Layer 3 of a small transformer language model trained on English Wikipedia (11 layers, counted from 0, width 128).
Take only the direct path to the model's output, skipping the later layers: a vector added to the residual stream pushes a token's score in proportion to its dot product with that token's output vector.

Output vectors of the tokens that the questions are about. A number n stands for (n - 500) times 0.0096.
" population": 483,455,439,430,501,620,525,622,475,399,472,460,644,691,467,451,632,566,498,484,491,513,543,479,455,627,566,237,432,369,693,530,322,572,483,685,772,506,675,572,570,644,256,489,398,698,566,558,494,425,716,203,439,398,681,550,444,521,281,365,516,556,631,581,487,568,502,475,570,554,418,570,653,878,344,517,804,583,505,545,443,339,442,341,564,458,366,450,492,364,461,500,451,385,482,412,252,326,500,289,362,590,311,630,472,335,557,326,739,420,489,630,241,551,742,581,620,422,436,506,518,418,509,368,645,494,436,549
" League": 582,702,609,468,398,625,617,467,444,399,516,326,734,625,305,426,471,678,361,595,478,460,535,320,620,571,377,413,563,363,723,419,442,436,655,479,666,693,455,506,500,423,526,310,330,482,598,643,524,413,443,231,665,634,565,489,457,591,464,690,498,534,402,302,321,352,516,400,604,375,516,535,639,507,456,491,412,506,422,330,530,509,594,585,342,466,452,559,468,407,494,476,461,631,473,511,617,412,440,439,573,565,424,692,525,410,668,604,622,296,473,522,642,550,510,399,497,440,512,652,479,402,391,621,561,538,482,460
"00": 540,631,593,488,520,620,431,478,605,447,636,549,658,619,520,466,571,577,588,469,726,603,498,419,489,738,463,394,573,395,434,421,739,455,423,452,489,351,589,399,634,626,408,510,378,486,422,610,404,405,605,544,358,496,560,540,501,437,517,642,536,449,572,462,549,510,293,465,541,565,588,418,604,526,291,220,537,406,500,560,570,698,461,616,452,642,492,488,397,582,519,460,598,557,590,474,483,542,198,464,476,409,391,433,527,392,326,428,509,428,465,489,525,592,571,606,553,551,578,495,638,396,255,282,440,455,388,395
"ꦁ": 453,750,660,192,823,724,315,628,306,146,488,398,763,623,290,302,542,782,381,552,605,623,879,327,340,895,378,406,313,167,606,446,785,581,802,592,705,662,709,195,710,661,315,373,321,252,318,642,435,193,600,336,482,678,558,633,663,274,421,219,607,643,569,285,367,717,231,595,747,299,279,660,432,771,283,494,641,435,854,345,135,611,698,514,635,730,302,621,618,302,690,150,202,438,768,293,196,433,189,285,319,825,315,783,686,290,701,348,620,433,289,646,408,821,745,536,376,706,464,627,592,461,383,82,553,630,353,733
"%": 310,640,664,602,405,642,493,532,480,352,481,526,672,680,504,353,642,648,471,566,398,627,535,381,485,597,450,385,590,421,514,489,409,559,377,662,508,639,598,374,533,571,523,201,248,433,667,604,459,468,389,578,458,312,499,586,385,464,484,224,540,653,610,432,556,476,395,406,527,658,471,481,636,750,353,501,478,377,601,624,515,683,624,526,441,617,533,484,581,511,422,537,526,418,540,578,356,504,359,408,461,466,474,520,460,474,590,432,600,584,585,374,410,336,704,581,466,467,368,403,408,670,325,576,335,550,363,579
"mm": 598,572,552,552,521,650,404,614,628,531,612,550,553,699,513,465,383,667,473,478,474,334,492,339,564,829,476,478,505,535,502,458,755,534,492,675,420,287,626,441,557,527,257,345,609,467,343,343,433,334,563,457,616,442,658,673,404,572,502,328,529,569,586,518,337,441,357,602,491,724,207,453,467,614,539,573,541,417,566,554,430,639,494,631,425,467,589,546,469,618,279,339,389,442,815,139,381,563,480,690,489,460,408,554,613,472,482,427,552,340,266,512,348,259,485,571,443,493,455,365,666,485,229,688,653,719,425,573
" Center": 510,657,575,333,547,449,422,557,434,322,591,409,584,513,343,510,570,591,498,575,557,510,603,497,577,430,507,429,566,459,438,495,383,440,730,409,501,658,586,522,556,586,212,392,429,460,495,646,434,396,423,373,498,506,693,604,677,570,544,458,507,571,631,415,350,421,607,528,538,497,415,575,387,598,430,453,549,492,561,627,409,502,485,454,692,715,436,637,348,432,546,465,548,612,475,550,537,278,340,381,415,518,477,482,732,305,578,215,514,296,520,501,541,544,590,428,475,692,459,610,469,394,551,651,501,498,436,377
"Career": 395,726,428,444,641,564,458,295,513,435,530,365,632,564,621,23,639,830,577,395,555,532,548,287,389,569,257,659,554,370,733,348,671,450,657,589,480,522,710,349,594,457,455,472,505,418,698,513,388,290,505,566,339,498,529,691,517,261,452,494,559,673,585,317,457,387,419,227,604,310,436,668,526,536,410,344,594,300,721,493,576,723,609,627,677,509,473,486,623,249,800,218,318,749,648,362,614,367,307,445,430,490,556,498,462,236,610,349,673,312,704,576,548,442,587,509,468,519,746,489,516,284,572,402,666,403,501,559
"shire": 668,678,461,475,619,371,426,419,587,336,703,399,645,670,497,487,203,528,515,640,549,614,776,533,677,775,614,385,557,419,667,411,482,381,528,722,472,600,507,537,374,738,345,636,593,348,587,590,507,114,332,365,414,738,600,461,455,493,424,585,505,435,585,494,296,660,378,534,333,208,422,486,754,396,623,463,354,143,646,429,373,307,703,490,479,581,370,666,494,416,740,513,615,108,645,309,586,516,305,545,608,577,454,478,610,382,748,324,544,603,386,476,431,611,805,413,258,581,362,355,700,450,424,311,510,624,437,396
" death": 533,496,701,443,631,521,681,527,528,404,543,532,594,564,646,239,572,522,421,463,543,473,521,574,572,583,475,710,385,510,556,531,671,441,392,731,492,460,394,465,514,561,309,525,326,476,516,448,323,197,481,373,352,587,626,784,506,390,341,434,508,530,550,458,473,640,471,478,749,372,365,596,695,860,343,251,587,506,495,506,413,510,415,606,542,383,509,490,534,324,393,498,430,469,441,186,380,433,316,477,427,557,461,552,620,456,723,472,505,555,506,597,433,726,635,539,424,479,583,349,676,378,438,551,637,465,388,582
"ious": 632,332,738,492,743,351,368,659,287,431,569,412,541,492,418,329,396,383,233,533,434,550,718,306,581,624,636,566,568,348,429,591,381,520,311,717,730,576,700,470,540,708,486,134,323,279,343,355,166,322,452,613,247,626,632,633,377,422,388,619,517,489,523,413,687,593,547,538,668,485,551,245,382,616,448,266,556,407,737,337,458,619,670,585,530,666,377,711,867,481,684,507,272,213,676,279,481,731,539,452,491,876,359,715,593,356,462,479,565,785,569,524,441,763,512,282,654,445,441,362,399,422,501,174,480,605,565,612
"ance": 473,566,766,690,578,630,568,852,159,481,524,675,548,266,400,364,657,445,460,668,759,489,547,502,242,563,328,625,396,525,655,544,547,476,451,504,735,578,447,461,805,676,290,680,534,420,462,748,485,293,465,574,409,790,579,638,507,573,294,719,520,557,700,401,637,344,326,325,409,492,539,418,350,248,439,371,490,411,527,549,602,670,503,326,316,430,523,814,551,363,533,507,340,665,533,446,292,333,269,659,484,566,434,623,526,600,457,529,343,635,507,448,451,276,551,429,265,536,395,462,507,679,410,302,488,257,376,646

Output weights of attention head 2. The head adds the sum of these rows, row i times number i of z. A number n stands for (n - 500) times 0.00057.
o0: 470,726,479,322,310,405,519,430,484,603,454,545,557,431,581,389,639,475,544,583,438,417,488,465,362,582,617,407,300,300,731,488,444,359,526,513,528,313,529,303,616,563,496,623,604,509,673,583,601,396,492,550,476,372,635,575,682,465,374,642,505,509,472,394,273,410,458,463,373,472,609,501,755,506,446,331,409,490,596,640,586,436,533,430,384,377,588,636,576,636,474,537,444,566,310,787,482,511,489,616,672,328,514,612,437,654,401,459,317,413,538,535,682,310,414,717,533,416,383,401,708,702,499,494,402,730,424,479
o1: 647,533,569,479,279,153,566,580,398,743,547,395,497,448,467,590,466,308,600,565,592,436,639,467,471,533,546,388,480,323,513,572,492,456,493,487,342,395,418,520,360,411,699,407,799,566,617,513,598,478,634,563,412,582,588,646,430,652,360,599,466,315,430,465,526,537,542,528,341,467,692,575,403,693,419,421,327,421,358,667,488,601,678,587,499,531,591,550,509,512,569,418,514,380,487,677,535,393,322,335,476,482,488,546,539,571,475,322,620,241,597,412,521,535,461,513,566,473,248,480,594,689,664,531,520,591,548,621
o2: 636,669,508,526,141,596,426,442,505,444,293,636,432,575,706,304,492,640,655,464,522,419,513,518,325,654,404,302,691,560,648,356,510,330,552,330,469,316,575,425,360,627,300,497,251,455,440,515,464,606,641,405,370,474,449,681,449,352,564,486,217,518,457,563,520,891,663,673,514,275,413,604,335,401,457,371,569,469,658,211,466,114,684,503,431,495,614,636,631,652,588,476,428,491,606,378,629,454,446,478,630,514,611,605,564,705,429,445,398,772,442,774,461,673,457,652,599,437,592,497,593,639,363,310,239,549,344,470
o3: 829,581,770,472,448,117,403,617,351,229,735,323,537,513,646,558,624,325,600,687,504,722,659,494,509,459,456,683,272,327,569,454,258,467,725,356,544,477,412,519,637,592,450,676,541,365,553,405,532,628,265,497,470,540,436,737,399,715,451,558,426,524,254,388,566,437,433,425,406,324,524,561,340,360,576,419,375,451,563,684,507,569,472,427,490,572,454,558,273,685,480,544,415,566,555,438,744,703,271,436,406,551,660,481,681,556,363,465,530,542,497,488,613,742,308,351,452,627,366,736,550,399,445,605,109,666,630,407
o4: 440,439,631,509,289,283,504,471,372,642,416,505,478,416,475,614,656,344,472,527,456,610,722,592,613,320,549,571,460,586,342,426,406,382,762,373,674,586,432,561,601,287,399,548,377,414,467,593,593,538,474,376,287,625,442,260,316,457,646,566,597,410,205,577,183,494,542,362,498,375,305,415,613,473,562,338,396,504,516,547,508,599,683,398,483,592,387,596,645,654,471,598,592,497,592,553,789,558,439,444,542,597,511,411,809,672,452,524,281,525,683,396,609,438,473,666,355,559,374,596,482,541,608,358,577,592,462,454
o5: 658,515,510,397,336,531,483,454,601,558,581,386,498,529,365,544,213,644,627,599,443,357,528,682,285,558,438,526,561,506,702,312,337,324,718,608,542,328,481,446,506,440,631,476,675,522,424,695,462,93,600,485,390,582,675,648,619,392,570,454,396,575,622,365,388,719,546,402,430,411,490,428,399,417,547,534,638,403,551,430,369,715,705,345,578,570,669,496,586,685,486,321,638,434,350,739,594,295,482,520,689,600,575,315,488,706,222,574,547,518,420,633,497,519,502,353,457,499,532,400,393,427,491,508,497,598,555,514
o6: 522,501,571,572,622,543,880,537,689,456,653,392,673,429,616,392,448,635,633,483,419,485,558,493,347,446,379,586,471,404,385,616,456,639,242,599,435,373,509,483,539,669,597,449,590,483,416,722,397,354,617,532,396,700,397,468,416,354,382,423,384,445,303,424,551,710,577,557,534,481,753,305,681,708,289,556,413,444,522,364,371,657,482,733,630,432,548,519,546,552,581,558,445,312,662,528,369,362,411,492,583,561,169,424,503,470,499,503,655,703,292,512,230,296,606,715,514,548,426,461,470,439,639,390,461,375,384,367
o7: 574,392,583,432,394,222,397,469,356,552,742,266,578,469,408,682,415,464,389,586,569,727,730,603,447,475,446,367,686,458,420,288,285,353,777,480,723,434,454,627,632,422,476,533,417,501,379,571,630,332,442,386,369,403,544,424,571,523,726,603,460,575,253,377,261,534,657,673,370,440,507,425,481,574,566,346,414,434,685,524,340,595,670,334,501,647,531,651,491,606,475,467,641,528,618,705,685,380,457,520,425,519,556,413,616,602,422,601,440,407,477,512,597,501,468,409,368,405,449,553,413,539,613,583,488,741,607,470
o8: 242,410,283,623,627,577,636,649,391,275,589,564,598,558,420,470,367,823,501,566,463,579,381,298,337,587,263,631,532,626,396,473,667,510,374,520,510,625,792,474,510,749,511,435,482,536,304,570,258,469,637,395,430,360,633,810,449,763,730,381,659,547,395,542,651,618,472,590,439,474,510,446,440,553,367,294,583,480,499,359,587,369,620,639,537,645,319,330,391,458,596,369,500,320,561,408,464,498,372,343,424,374,471,561,509,438,667,522,740,466,371,357,636,692,437,569,638,517,649,516,496,336,165,527,659,421,418,728
o9: 430,260,665,513,301,387,596,265,459,731,561,349,496,274,429,553,525,552,474,621,565,641,779,489,586,457,620,546,579,495,286,442,546,377,579,361,626,433,482,662,707,470,421,696,160,523,337,599,529,494,421,498,436,528,185,372,607,524,667,593,415,689,284,464,318,450,483,502,420,429,434,206,606,705,584,392,405,512,557,408,366,534,536,542,392,719,569,691,521,689,393,539,586,636,624,521,744,583,376,444,484,506,373,243,688,545,447,565,470,760,536,410,531,348,394,612,314,547,428,522,412,510,488,537,596,630,511,452
o10: 393,435,505,752,302,746,510,632,624,605,344,662,397,657,496,440,521,592,449,392,596,385,316,452,483,594,649,596,390,648,430,527,565,595,413,535,497,704,566,411,307,395,419,451,371,540,416,592,476,662,498,562,593,579,439,372,547,360,475,356,385,616,505,545,524,539,458,445,703,635,316,442,520,461,442,614,686,620,281,260,553,497,437,638,516,424,629,499,459,424,430,408,528,497,623,216,317,545,628,458,476,638,286,455,382,397,596,570,444,665,595,483,332,422,675,541,544,448,515,569,378,622,454,365,664,466,384,467
o11: 600,652,412,310,529,590,403,510,613,543,386,523,538,562,457,495,452,402,445,516,597,586,548,569,466,694,508,480,558,645,546,541,395,193,408,464,521,534,592,610,449,470,278,154,298,361,345,448,426,312,554,429,315,109,434,481,658,607,575,599,566,671,611,451,581,397,608,564,374,553,636,445,440,349,450,294,553,641,464,670,510,700,606,459,604,502,714,687,621,519,544,407,532,649,354,901,355,451,445,623,529,447,643,539,355,537,425,631,453,268,688,431,841,352,445,407,555,259,393,415,252,426,507,659,606,429,709,571
o12: 434,427,429,553,689,347,335,452,429,386,746,458,416,443,445,521,324,531,533,508,341,393,370,508,336,499,359,490,442,456,751,474,458,484,548,503,531,488,414,652,538,838,661,814,632,663,677,376,727,504,459,540,734,561,675,511,548,322,492,592,410,386,646,501,490,587,378,458,351,447,278,471,395,431,710,602,423,489,426,817,587,529,548,533,352,736,392,406,540,557,616,405,494,339,557,229,470,674,524,378,616,371,657,456,378,652,597,310,403,626,448,528,617,604,399,415,739,350,389,468,586,457,234,582,407,480,612,513
o13: 149,369,585,704,543,751,660,678,656,530,516,528,485,515,534,450,551,623,356,395,584,555,311,466,495,509,630,517,553,699,360,558,562,531,322,668,408,420,628,554,410,581,427,449,564,540,550,654,442,601,535,555,494,570,377,580,258,504,460,332,364,405,523,600,555,582,397,554,611,644,478,499,386,498,412,539,515,567,464,343,587,426,454,597,504,501,523,426,643,481,596,634,493,343,535,273,344,415,618,371,484,637,295,409,478,481,597,441,462,643,513,469,386,342,581,668,601,392,650,455,391,554,321,398,611,430,325,506
o14: 504,631,188,588,586,650,689,447,125,431,476,544,299,482,614,639,277,310,552,576,638,671,371,669,449,274,422,567,239,435,453,583,440,758,577,538,397,616,595,454,553,376,382,672,491,464,109,513,570,421,355,591,659,757,559,397,478,610,687,260,632,459,308,412,399,515,360,553,578,685,417,509,407,353,604,489,686,601,439,457,586,616,467,665,369,727,658,414,471,525,418,240,306,602,435,132,482,517,443,569,544,418,485,420,426,547,457,571,495,562,461,479,400,535,615,453,618,692,635,509,454,576,508,474,637,403,568,493
o15: 528,829,346,340,375,672,601,783,648,600,276,445,564,579,224,402,648,584,355,334,552,555,423,383,601,676,691,443,541,241,599,515,389,499,456,724,388,418,478,376,379,438,514,626,541,344,556,578,355,443,676,665,472,495,544,546,550,483,245,804,477,557,490,329,545,415,610,461,540,690,833,499,647,469,431,354,484,504,504,461,574,344,564,486,490,344,677,659,371,206,395,414,428,592,527,621,570,634,456,464,472,420,597,599,558,347,500,485,588,415,539,497,428,690,490,472,308,298,525,624,352,419,406,526,334,380,524,678
o16: 397,305,708,528,642,562,388,290,634,744,402,449,286,677,543,676,611,620,560,423,298,423,486,506,615,395,567,373,544,686,219,499,671,504,399,432,577,571,566,466,457,599,677,576,396,569,428,438,373,495,375,595,498,660,448,313,374,529,701,636,347,559,415,575,478,467,340,570,713,567,318,283,622,628,507,471,686,461,561,473,566,495,508,578,482,663,284,497,336,674,441,587,582,515,577,427,454,559,581,752,337,554,370,337,431,424,247,533,423,566,365,441,587,388,639,391,553,648,575,311,258,545,541,408,484,621,373,430
o17: 457,520,284,471,673,463,423,315,485,773,627,450,499,472,436,650,567,403,538,486,581,576,638,515,375,304,431,512,858,516,653,369,461,397,697,435,610,571,462,675,517,424,729,437,394,279,304,500,757,365,423,430,381,346,573,346,371,365,576,639,638,376,526,524,479,619,489,576,360,593,361,570,506,579,621,166,456,325,622,656,549,581,583,294,484,715,311,405,579,475,507,248,486,462,550,548,379,565,608,619,508,378,642,488,709,644,301,610,314,213,581,438,712,605,334,547,525,643,441,512,318,353,555,656,560,593,512,738
o18: 503,266,490,418,394,549,576,432,549,389,499,536,452,505,463,619,84,344,527,251,301,290,432,657,632,535,483,823,540,420,337,373,446,526,548,595,463,492,560,545,144,487,424,752,495,599,572,463,480,446,552,451,240,689,165,489,391,567,521,482,318,639,535,460,502,512,790,483,474,433,487,649,574,448,378,659,527,575,654,393,555,364,393,495,529,672,346,397,579,454,496,422,473,639,558,619,473,556,531,517,410,616,657,412,510,292,554,545,542,316,446,430,607,632,659,457,422,423,543,707,586,670,663,525,736,713,407,420
o19: 411,305,601,637,502,528,207,426,618,563,350,538,438,572,511,483,611,387,531,330,506,318,395,544,620,554,529,507,723,763,376,590,709,627,478,361,593,620,342,566,633,476,457,430,566,527,385,660,424,577,591,538,495,462,450,349,563,356,539,630,508,355,814,748,554,615,567,496,507,341,171,468,508,652,675,462,573,415,427,399,488,560,415,503,617,457,156,394,641,511,395,606,593,431,574,447,432,684,604,475,414,560,468,449,514,411,573,323,376,641,450,720,422,385,515,392,447,503,599,502,415,456,575,377,617,526,268,438
o20: 588,546,650,315,408,358,230,479,669,394,224,413,493,502,810,545,541,410,423,512,620,466,653,525,466,428,314,562,522,500,628,392,548,444,684,386,569,622,306,711,741,532,497,666,370,385,471,540,673,479,230,540,464,261,437,232,581,365,474,494,589,572,829,345,410,534,490,349,375,418,386,442,336,345,576,465,506,296,741,556,402,841,467,337,651,413,436,494,622,695,583,439,365,643,314,732,475,455,398,508,453,717,475,439,686,584,446,592,459,377,736,552,587,354,587,585,481,513,373,661,500,530,568,759,421,543,611,513
o21: 288,530,358,702,365,682,693,534,677,484,420,631,461,559,599,409,477,356,550,496,649,316,273,629,356,556,555,667,372,553,448,711,538,615,194,631,343,561,603,589,352,460,545,294,684,482,574,471,493,653,512,514,719,523,419,676,198,486,404,364,329,596,416,588,677,671,482,557,569,541,491,557,390,371,309,683,554,597,330,515,676,510,415,707,403,292,642,261,568,448,583,501,498,369,478,259,264,554,675,415,512,415,432,445,182,435,523,499,535,532,414,525,483,361,605,610,619,442,548,492,452,551,439,538,440,517,515,639
o22: 462,545,345,336,625,322,486,490,695,489,568,655,488,672,565,484,408,657,389,623,646,466,498,423,361,608,430,481,556,384,509,448,471,492,440,342,698,535,404,416,603,444,619,536,733,338,690,527,646,344,423,442,666,514,662,469,641,594,451,487,613,275,672,469,369,538,354,583,333,650,446,461,446,282,405,449,371,216,444,248,475,647,501,446,904,528,684,384,569,450,672,695,371,472,460,582,388,466,356,506,561,453,338,478,320,826,679,574,493,464,435,547,603,645,547,399,546,526,439,411,589,419,402,436,394,441,439,794
o23: 163,386,353,614,511,752,609,538,688,450,785,532,571,366,616,574,650,569,515,518,556,336,401,496,677,374,503,463,601,570,533,672,368,744,639,432,548,650,471,433,616,442,464,671,561,328,547,534,652,660,657,408,837,493,477,293,646,422,190,468,712,340,576,488,499,401,533,825,703,577,195,640,409,355,372,525,468,247,373,384,649,651,462,421,526,492,386,472,562,362,606,451,333,448,549,437,407,235,683,471,302,230,514,421,560,515,621,706,330,409,338,498,389,515,629,444,565,422,608,368,451,634,342,490,438,524,428,579
o24: 443,600,440,455,572,663,592,403,650,973,449,429,530,621,375,257,461,383,512,533,297,529,532,378,498,616,640,557,237,432,433,523,387,444,389,625,701,498,447,782,589,513,364,730,531,505,556,617,489,577,417,615,737,343,405,382,250,472,642,528,463,363,589,491,474,546,650,521,496,449,641,332,457,515,321,622,411,528,411,619,471,635,531,531,456,583,314,555,406,503,280,464,607,388,611,221,408,700,710,438,446,535,490,481,276,585,661,600,414,593,464,628,597,274,613,611,415,500,451,409,505,553,453,483,563,278,434,448
o25: 644,452,566,570,326,311,576,552,770,809,545,654,359,388,473,519,600,282,645,506,329,468,676,669,427,584,764,663,389,547,463,623,439,388,491,362,506,423,507,567,364,549,480,479,174,562,353,493,395,348,675,553,623,877,422,443,404,415,521,721,443,477,394,647,573,345,575,344,457,352,554,451,623,623,649,299,453,643,355,511,579,699,571,701,506,579,676,564,455,648,245,444,436,456,534,486,638,668,365,493,428,447,472,441,449,543,398,498,420,460,494,248,548,566,472,479,542,535,304,269,317,345,610,586,500,370,514,436
o26: 681,256,636,573,307,244,328,665,410,697,327,557,342,299,515,624,398,400,577,497,697,436,503,470,643,599,766,446,395,548,396,657,361,437,701,409,597,491,464,530,594,694,411,292,529,351,422,501,615,490,598,453,483,493,337,464,462,429,539,497,463,566,729,557,463,387,738,546,597,246,660,262,643,623,474,643,572,512,471,461,443,707,553,455,497,228,478,563,695,660,614,514,608,390,598,631,584,445,593,383,507,410,229,369,681,501,456,602,517,441,519,354,547,589,581,596,515,125,346,340,480,532,681,549,629,406,477,339
o27: 633,527,503,353,448,300,464,525,424,265,592,533,672,452,431,510,385,440,515,596,576,696,801,479,506,389,338,388,485,340,452,381,437,382,747,335,612,250,378,645,736,488,510,628,369,553,511,504,624,393,544,329,389,472,488,455,704,434,588,468,566,670,417,337,383,340,545,503,388,528,527,384,556,343,726,519,348,339,579,763,294,549,586,471,492,548,634,666,474,625,589,488,494,583,434,565,706,445,270,494,598,458,726,531,516,570,531,528,391,457,478,546,641,342,328,413,495,553,314,612,568,560,504,694,432,609,703,422
o28: 346,314,433,539,594,746,430,427,318,624,767,305,287,467,337,435,612,607,454,431,565,742,422,579,736,512,520,333,752,504,294,603,455,274,413,434,597,424,455,975,801,519,439,605,298,539,532,557,396,509,584,587,499,461,514,243,591,380,559,544,409,438,447,509,231,480,521,605,500,575,373,652,464,600,521,346,541,642,352,290,337,442,335,378,507,465,416,804,488,523,521,534,814,490,397,825,655,403,534,725,565,475,504,235,612,466,509,639,377,627,507,632,544,319,385,330,399,404,619,645,581,370,486,543,592,525,614,252
o29: 498,505,339,566,652,668,571,471,351,653,383,438,445,546,407,467,462,495,432,761,629,322,614,673,555,407,598,570,520,393,583,563,599,626,427,586,566,562,487,592,372,362,610,627,687,495,664,394,413,538,664,299,572,350,526,516,622,577,358,21,535,534,632,420,566,479,369,409,567,756,541,536,502,521,327,593,725,647,435,489,428,191,413,614,547,416,577,500,548,320,588,361,527,401,325,485,482,475,336,355,627,501,597,277,388,332,624,571,786,404,308,676,575,376,288,387,453,688,374,545,647,478,480,456,686,326,597,386
o30: 520,687,387,572,511,606,541,529,692,661,384,717,359,543,602,357,556,444,585,358,549,317,303,583,399,533,545,588,494,416,585,635,671,638,323,581,363,541,528,516,157,491,588,341,575,455,661,278,475,627,396,497,641,413,588,460,293,548,370,438,368,452,588,583,668,759,363,504,642,563,548,555,463,484,345,770,636,645,353,350,675,455,339,535,655,271,643,252,494,299,466,419,539,448,435,515,184,427,553,528,592,556,424,544,255,432,476,610,702,369,624,492,409,601,601,509,487,540,514,420,472,535,468,483,539,244,663,478
o31: 268,361,498,732,499,683,961,425,478,592,350,508,448,177,605,544,360,562,618,359,418,378,530,557,503,383,547,574,661,630,471,634,543,392,257,617,201,554,605,493,377,649,472,538,637,371,592,444,453,389,711,432,270,798,295,530,321,470,496,487,347,347,402,640,509,596,425,476,421,524,810,492,569,682,494,618,482,670,493,490,594,599,455,591,319,599,639,466,565,655,511,615,412,393,502,614,299,322,457,708,582,528,288,448,465,600,465,495,567,633,497,509,471,424,636,587,587,469,711,408,530,297,503,427,641,411,240,300

Each question shows a token from some text and the vector z that the head gathered there. A number n stands for (n - 500) times 0.0064.

"ed": 510,358,462,388,300,363,623,227,578,499,654,512,482,651,524,491,766,374,319,571,420,695,580,524,495,552,314,412,386,422,558,464
Which of these tokens does it push up most? "mm"

"se": 510,364,535,458,552,636,541,573,530,546,601,551,423,479,457,504,596,575,586,602,679,468,498,380,520,462,543,452,509,421,494,472
Which of these tokens does it push up most? "ious"

" A": 609,488,575,609,553,461,509,528,547,543,435,569,425,446,514,655,389,477,414,432,552,380,513,419,483,535,523,510,488,406,340,435
Which of these tokens does it push up most? " Center"

"–": 443,384,457,404,378,448,687,351,619,577,595,443,503,691,550,597,560,396,556,382,431,561,418,438,446,461,387,523,571,532,492,669
Which of these tokens does it push up most? " death"

"s": 552,428,508,440,458,487,575,393,442,541,576,595,392,502,430,551,663,450,448,537,577,513,585,456,415,585,485,500,422,380,507,481
Which three tokens does it push up most, strongest first? "%", "00", "ious"

" ": 596,516,446,495,497,495,579,488,463,558,463,427,503,479,428,594,534,437,513,475,493,392,476,439,463,500,494,560,605,551,384,536
Which of these tokens does it push down most? "mm"

"ve": 322,669,474,214,450,501,578,230,773,224,639,433,393,724,372,512,589,793,430,780,434,653,708,585,452,481,542,62,288,473,722,607
Which of these tokens does it push up most? " population"

" M": 544,430,609,564,453,472,570,516,534,525,435,567,381,411,462,618,519,468,452,428,533,437,550,456,469,525,601,456,509,484,512,485
Which of these tokens does it push down most? "mm"

"e": 629,474,526,504,560,467,421,685,393,604,368,474,468,368,457,700,384,561,604,561,511,312,499,560,511,310,226,712,734,545,251,271
Which of these tokens does it push up most? " Center"

" No": 548,493,488,514,531,546,562,485,425,584,546,487,463,473,560,567,506,405,532,410,517,511,498,498,420,536,552,549,479,565,459,559
Which three tokens does it push up most, strongest first? "ance", " League", "shire"

",": 429,407,464,345,395,468,527,321,529,417,617,355,486,589,519,599,426,473,518,587,355,549,468,536,485,421,474,395,374,580,517,529
Which of these tokens does it push up most? " population"

"ment": 496,418,534,457,379,530,462,523,388,494,651,426,442,433,521,545,548,467,526,602,517,489,418,563,461,539,580,367,535,532,582,309
Which of these tokens does it push down most? "shire"

" 2024": 592,476,559,481,499,531,563,479,439,544,512,467,546,460,529,605,528,501,509,464,555,445,553,510,421,572,518,495,401,504,436,528
Which three tokens does it push up most, strongest first? "shire", "ance", "ꦁ"

"-": 426,374,498,629,610,665,471,688,572,629,446,534,486,442,548,378,555,555,555,562,687,363,455,453,469,427,605,619,541,505,328,459
Which three tokens does it push up most, strongest first? " Center", "shire", "ꦁ"

"|": 438,528,521,475,499,605,592,520,547,463,475,434,526,482,574,435,533,512,561,521,490,556,531,543,438,585,573,449,436,547,490,538
Which of these tokens does it push down most? " League"

" China": 584,505,440,437,516,487,465,588,472,487,477,630,616,432,431,568,449,506,492,335,506,401,593,660,597,599,509,585,559,412,443,473
Which of these tokens does it push up most? " League"

"les": 613,531,467,497,319,677,630,481,512,367,381,527,521,411,377,643,354,518,516,419,516,433,702,536,362,526,517,545,405,550,505,501
Which three tokens does it push up most, strongest first? "Career", "ꦁ", "shire"

" 4": 585,376,536,509,445,615,446,575,369,409,440,517,407,357,517,629,467,482,501,414,525,361,585,495,345,511,490,670,481,583,480,412
Which of these tokens does it push up most? " Center"

" 6": 582,536,401,512,539,499,516,542,415,577,475,423,555,444,455,476,513,442,500,521,558,394,472,467,424,458,466,673,613,556,332,443
Which three tokens does it push up most, strongest first? " Center", "shire", " League"

" four": 473,526,495,441,407,583,330,439,544,451,620,463,425,583,708,560,491,403,466,405,299,604,478,541,405,543,505,423,546,622,608,488
Which of these tokens does it push down most? "shire"

"k": 497,585,648,930,695,522,445,687,466,639,314,387,574,284,586,420,338,827,345,479,702,331,492,551,462,595,271,824,406,406,273,237
Which of these tokens does it push up most? " Center"

" Ka": 543,433,537,609,489,426,578,538,583,533,357,423,413,399,467,597,524,429,486,448,485,410,494,491,456,421,445,524,526,546,400,445
Which of these tokens does it push up most? "ꦁ"

"In": 471,613,495,671,352,490,537,560,551,279,355,543,475,415,514,508,381,367,488,390,488,505,457,438,355,512,541,513,359,577,540,367
Which of these tokens does it push up most? "ꦁ"

"b": 525,533,508,457,496,476,435,388,651,504,544,549,543,529,441,637,552,525,513,571,409,546,545,355,622,691,529,368,498,348,547,420
Which of these tokens does it push up most? "ious"

"ing": 461,486,369,232,316,424,483,272,592,308,570,498,453,645,321,619,434,490,570,596,374,617,518,512,342,579,546,399,388,365,681,585
Which two tokens does it push up most, strongest first? " population", " death"

"A": 452,572,564,644,497,554,464,768,568,594,371,498,496,357,323,598,497,527,500,456,465,297,434,380,410,463,483,559,597,381,349,367
Which three tokens does it push up most, strongest first? " Center", "shire", " League"

" the": 592,558,479,420,545,539,553,459,495,450,530,545,508,504,566,521,449,456,518,360,499,505,487,506,537,578,471,504,464,479,562,527
Which of these tokens does it push up most? "ance"

"vi": 557,432,397,521,585,376,556,484,529,585,409,576,388,405,430,845,332,533,470,503,430,345,567,498,478,508,409,430,593,458,402,593
Which of these tokens does it push up most? " League"

"g": 486,507,629,487,236,636,287,338,617,391,456,716,505,395,614,457,523,575,448,504,553,553,460,347,287,577,427,513,323,498,573,582
Which two tokens does it push up most, strongest first? "Career", "mm"

"]": 538,489,488,467,533,535,815,447,450,669,533,426,465,564,420,633,592,387,520,406,439,391,443,379,498,633,521,574,578,472,446,677
Which of these tokens does it push up most? "ious"

" 19": 587,463,536,467,459,521,518,493,480,482,507,442,525,482,513,571,537,477,492,505,523,439,510,516,342,457,516,515,516,572,438,499
Which of these tokens does it push down most? "ious"

"d": 290,518,605,370,365,475,402,251,537,344,636,416,587,532,605,495,357,492,311,624,533,583,603,428,582,630,461,574,227,467,660,345
Which of these tokens does it push up most? "mm"

" to": 434,512,532,388,441,474,534,316,547,331,575,414,470,574,477,546,500,533,489,610,479,555,540,581,494,500,521,306,430,524,639,547
Which two tokens does it push up most, strongest first? " population", " death"

"he": 500,403,465,332,542,591,740,473,437,514,680,544,276,496,377,614,673,571,672,599,648,472,481,359,506,556,556,346,503,376,605,563
Which of these tokens does it push up most? "ious"

" G": 514,511,464,427,494,511,404,436,528,552,495,541,481,401,466,515,500,580,574,556,593,467,514,456,449,612,451,507,419,382,550,440
Which of these tokens does it push up most? "Career"

"ka": 596,579,358,404,453,424,378,558,382,483,441,429,561,428,376,542,444,557,427,692,581,340,491,430,412,416,483,767,742,533,295,401
Which of these tokens does it push down most? " death"